Layer 17 of a small transformer language model trained on English Wikipedia (25 layers, counted from 0, width 128). Numbers have three digits each and are written without spaces.
A neuron adds its activation times its output weights to the MLP's output. To switch it off is to set its activation to zero at one token and run the rest of the model.

Output weights of the MLP neurons that the questions are about. A number n stands for (n - 500) times 0.0023.
n0: 418495544507616439421466455486480515423536493539443505595586519487461428477528469490486527490416538486459429453475606450436481481432573503531478544536519583535605463523535507639507526610512391491473549476513629542596432573505448473546449409435492459538510430490569469535471524483441512455439481457591376530456447430450515512435617464510468467445637585388512636383476548526517414517520
n84: 513405545604394541435483539664570616542529564485573525408721500422580472493546462454412513470395433496464487579618549554483621587494440516434411523506536634573591530496464444460547435525462548559534530504472553536500471660552458531475506576475444586427485447390496492515486529604526548543567485638610502500479471550658511594508617504494540619531506442595512540483564477428553621569386
n139: 510522389540506453466417631590464408460626393461532434542384482599478602393553582510580396532443470537409454460473636512435557532534476592561676556704530415538562561478496490578502482605460333462522449602433475545540371433473429540482482423478473386529528470450506591518491534496496480561442512482516430590595470557530535471488500452385502558482528413510612482618412442485518609600484
n154: 502573560548496397596618478520508444431568436411494496522484512611600445516449564520565448580500569405327390492479475369397528484430433552449478436593613418472580581414434553482419457414482549538421478627458527524382395571486372500425400534570559597535445482490339357544498556492466457472528412502486486523492427600496500627401450464486524470534484432631416441466494609500479556366508
n189: 381438554496443469395500531489382540540524479419442462513450571466523490533625540291521546576440496570427513380428476398483561524658429500476440513333570473471529403558579461471479580536546602557544416470375439356613537516529447494341563529555519629514472396379459567391523542560411502577477526560632523463475479378534475572485513492502656506340496440378491434508485481338474441496589
n208: 533346343640518498697408644513633560480489447417603462595506573492487568350545536496487522476406543427553516432647517359511654522465583477568390449358549507504469554554548517493592470487586554504559531431421470491602468649446473603331513591469554618485482396591498523447545471437512588452635493443548627584651491437592472456549511456571429482565374491509484554642477504399637404531549
n242: 374588597493515537251463502505485480463624516459441423459265509505453645493552495474538371522539460483443563513537425551539513526589395485509502471500511594561524436533511477484572541478500354544599500509470447590556530751390478507509529473418500396479351529569530504577605511596471605470518469523472533457543493525515530494553577426496431513617431432447567533447507536493343476538493
n244: 510540481454493547511498497535529532516579533600416476440627546448417581509502595502448433532478497546382359581509488447459514472510581421592510522618515443521558571503495429422517432627542527437608464464502533475603559299423494465434486553551524410549485593532474575510555495502520547479503466509470620492540513519581528454453523476525462474595513492498526571481508508488436477574489
n247: 434544763422512494497545469522374552570482605518441512593479615408464465357461626550454516538551508510440518580483473542492514447474502541461457546506637416454608441574545547444461512425556579576488425404494537533509568493555557434416534617460615424527508464572616390433609508482492419396548471520477406512498504535528426442382541428408478561435464351425592577542453486463506479557628
n252: 554498557494611552464554532487556550436596620443444444506378565469425492502408488502554450542477593565442510431576572390530471407613498528447385556537512464492536415473382451596415362588383506519438492538460546498537435629549475486485511504400440498520457435408469385557512442508409463489462336425579485575572477461484579593419543485463592484550519549594459539496359600481577696511500
n267: 511420500431552527579545413504515485673526661452509483402567615522597475556406559400572403532415610450478473393371526612554540560548583640479387498502676421569626310582492539490641517598443400519411527476498594548493455378436479468496431525485545454508417540414511536535462563494423461543414427479527599560402572451379479507498630414445590447574513442487616464523541500488532578550584
n270: 475444463407565591764438477442565516646513557379582507439647480479496569509537417397471466547596560511564439457530502516558446533414529572529529446465522521470428507524493496489420482579590552567649409522530366452548456524445429511516479511468609579467527441516593480464437513487449434622498465618523412389443514442515572461547537516514487455554502416520439518473636421526511450496486
n275: 586514438504565501732495509480449468536521505542530518475975488578511457537513529500498480531532482468498493491523482476519502418567477499504545525501505550484494519507533520530459515547486564508519507421508484482524506335456523499473561519482506527540499465479498487464499414498462513481482476487485515495522519509516509441527480487519496440492481502479493447521499499505560430516483
n314: 407527570523560478411491633369572511568509518598365579341393504466338513407560466509552459572453577563498698635489509622653457571538482523348601363511402489413534577468647402538273433536466435514469513432493563562421505589527511534529690545401465425461534468511340484556428414566566576544538420516564380442529461531434595491516523599590385495550484505507452461480574550509405546520615

Each question names a token from some text and the token that comes next. It shows the activations a of the neurons there, in the order above. A number n stands for (n - 500) times 0.13.

Then comes g, the gradient of the next token's log-probability with respect to the MLP's output, scaled to length 1. A neuron's effect is roughly proportional to its activation times (output weights . g). A number n stands for (n - 500) times 0.00081.

" re", then "ve"
a: 499489502495494500498500496500540504500501
g: 644206431608556642573697533316477429584348640434532531388499628600421455527603373453524300436487363441483647378486485634601507503625481672474537364455501440417638511439385711419486655425452597551493489731458450619571301510433485516495528453420557573558472518554447445521561532409326231478551605428515613572207423198462772479365428535486390369770615432539581534473588558433685641441653
Switching off which neuron hurts the next token most? n267

" ex", then "per"
a: 505671500492500500500493477500500495457500
g: 313434493396462423560330503361494523569598349581407514340555542549598580612621642457660574440509385436394561319502577376419744595411544487535484614418387312566575828383286191595530427365251634453364478422562543464292688503627762477524629528409617624544554437476411579531301519724486533672497513502549459581588450621580615423590459471521444380641624582517563410485616529528387351592472
Switching off which neuron hurts the next token most? n84

" spec", then "ul"
a: 500355498491500500500500495502488504496500
g: 314569634460454474589529494494502282661661523740486654497496441506632623591496544392422438399513386383516447539491481510482415478517515574639153530375419448522566384542691560360568391377576487668456494452492490273491299496520575507526432525331501445540485899672537491481372476364511483569462443253494440487614402395355785536458620371459611576515409720560357555689346544682604531562604
Switching off which neuron hurts the next token most? n84

"ated", then " by"
a: 499496496501499500504494498412496509403501
g: 785493427698589527526464639552470511332644581579571560516591544613385459483365371227429502461457532649664642537477293514535596464757580500441407567547397497608714433626541318375335530621480732471540511547521592652667486473610555561398493327474567342631476311453508543385561504457494451573328411390620427410348615280402280537255593557494590287501429496439458417453314582526618502626572
Which neuron, switched off, raises the next token's probability most? n252

" ", then "6"
a: 503413503503500500505499503499501496421499
g: 575849584568449464458626516309540612670391417442365388505516373474456522525678522477377479446710558216636285465507508535569571417568453553446404442584436531389603405575318636390537392434647483623337592590645698285277422486280575499585645571244539590565544484733504517595628581435454457523484642494378478613448382628592549522502552479359386402512524536469571634512431482275613465417710
Switching off which neuron hurts the next token most? n84

" later", then " re"
a: 496489476501670498500498499500508500499501
g: 269524605430564430455226530318491653643503546573520549664499514612696555468246369398397462471493437522590611503388347428487578517574563538356544425446504580555593580527570509348521354503403906651623480553576378513535573540541621436654400524389489588521405411381429581539479650336441385643257386830548407597425463335501556450542591507386459271313639542341588492514438532458386613588558
Switching off which neuron hurts the next token most? n189

" h", then "our"
a: 422510502497500498496499505500504499499544
g: 744440558428233510483559537303558573619552508575554492599504284494468468465719447398626486562434418372448483607369237267514522508630498465618697549455604534606558437493322668632512524251645679561532530746524515592494433470637319433642522664442503451509405533374417633499524574693542445522572402599313462530547538648538462607376592531541534475373524465705376588537720475509605594786343
Which two neurons, each switched off alone, lower its probability most, in order? n0, n84

" and", then " f"
a: 508499573500499500491496502492500500271500
g: 832320384549558207526570302475554309589531661428496345611557468561501655557621633598431414436537627325480429618594567561525483379382498573555455595546515405452401517404674347672572553538513459455500484559505375434440471474481549742512493605543677369456586312236466799503370472685419557385410265556353457477652455566543667397375567409334409465521625309447475481650543504478588502396554
Switching off which neuron hurts the next token most? n139

" dis", then "p"
a: 484498500499501500500499469501598507502500
g: 342243501695511554478494361589503448533751566564469508301537500471344475509452243557672814422193405409443707555570339494317538416517310603555523549408470545440449542283412498405616535574318391395462613506471330425507494476599503507496513589439469259510459613332431536492431461446508552577560455407628599506543354427418630579621528356676354585619506534659620491766609392572377506414507
Switching off which neuron hurts the next token most? n247

" also", then " cont"
a: 499605501441475496497500500500513507497499
g: 392404530288422571470406483541466261470159442546461453324489461504627495558477597559343736617654512437601658509446483481518419458577516401387596636493621532565615528649680385596293366284479558636493685472511511448518354497507472651553476279623536422553556345680660541443381403586428629571488491617569367509539655440589431482548560448440521708200261410448615323430354469528313535571454
Switching off which neuron hurts the next token most? n154

" st", then "reet"
a: 503490503503500502488501499499501506488563
g: 531599466511524564474513562501488414450535225700515639583496531455501493393580723434684620593515502427462593631542736432463532551620503439293585405432383499508438559692289806614445516445504579548353451437558634350413470479509377698253538488363767430489435440245573339472678507584524591274520513610573526579479445483552447510395593502431295524628349448541549513506805573329594325503473
Switching off which neuron hurts the next token most? n314

"ers", then " a"
a: 502500501500498500500370500499499502269498
g: 293499549528540561509350359411521615522525444514611606334559242544660516522635330563317590498422516298563318525440330371479390447378437509549350403477474482437435424619552678723536394330445264590570466461508365637415500452484440362486715193655368717500570593608476494618467365363425540536492710338508385644438530524471491600641444573541288687350404696483449606503479439462447357469501
Switching off which neuron hurts the next token most? n244

" the", then " song"
a: 503528502502504501499494403500500475338499
g: 349546492629583522500282492411456720362393370392442676307533534604541528528224514446255297475530370492529235374461393560462587440405575447370736369562425557449470639429507442689354329385411573490370515655482700604669361517478430492512455551338541670429526499345505511600575565458556418457467314415655489541534585539621712461546424373572694439681393553511609517299513503493544573734484
Switching off which neuron hurts the next token most? n247

" Gold", then "en"
a: 501500501501500500500428491501500501434495
g: 583583540485426543483500557683464849487404571359418532367500299510625600595516517569510452549515375627359342548555404535537517579447572510350373414303448353445510397458411528592476330633410494351536355433494546495493457478522533391223517593542535661441588935305552576432423608430383315515469380588435345588543675474510537507348368385543594497749489302510390429729368594507578526528346
Which neuron, switched off, raises the next token's probability most? n244

" her", then " first"
a: 505553506499493500495499506500500408385963
g: 514412400552708287509573494376506371407598383653556566692502213422506493437514448625572470590412507377268427578438433503462673525520628518416496512383468433592638815656428503300449442474668597443500600453544495607345600482497593397288296739391417363586499688566505474534320496485431406741585488498547404606434538560499515557444613569605488548690388389482533419669494490564785599728528
Switching off which neuron hurts the next token most? n314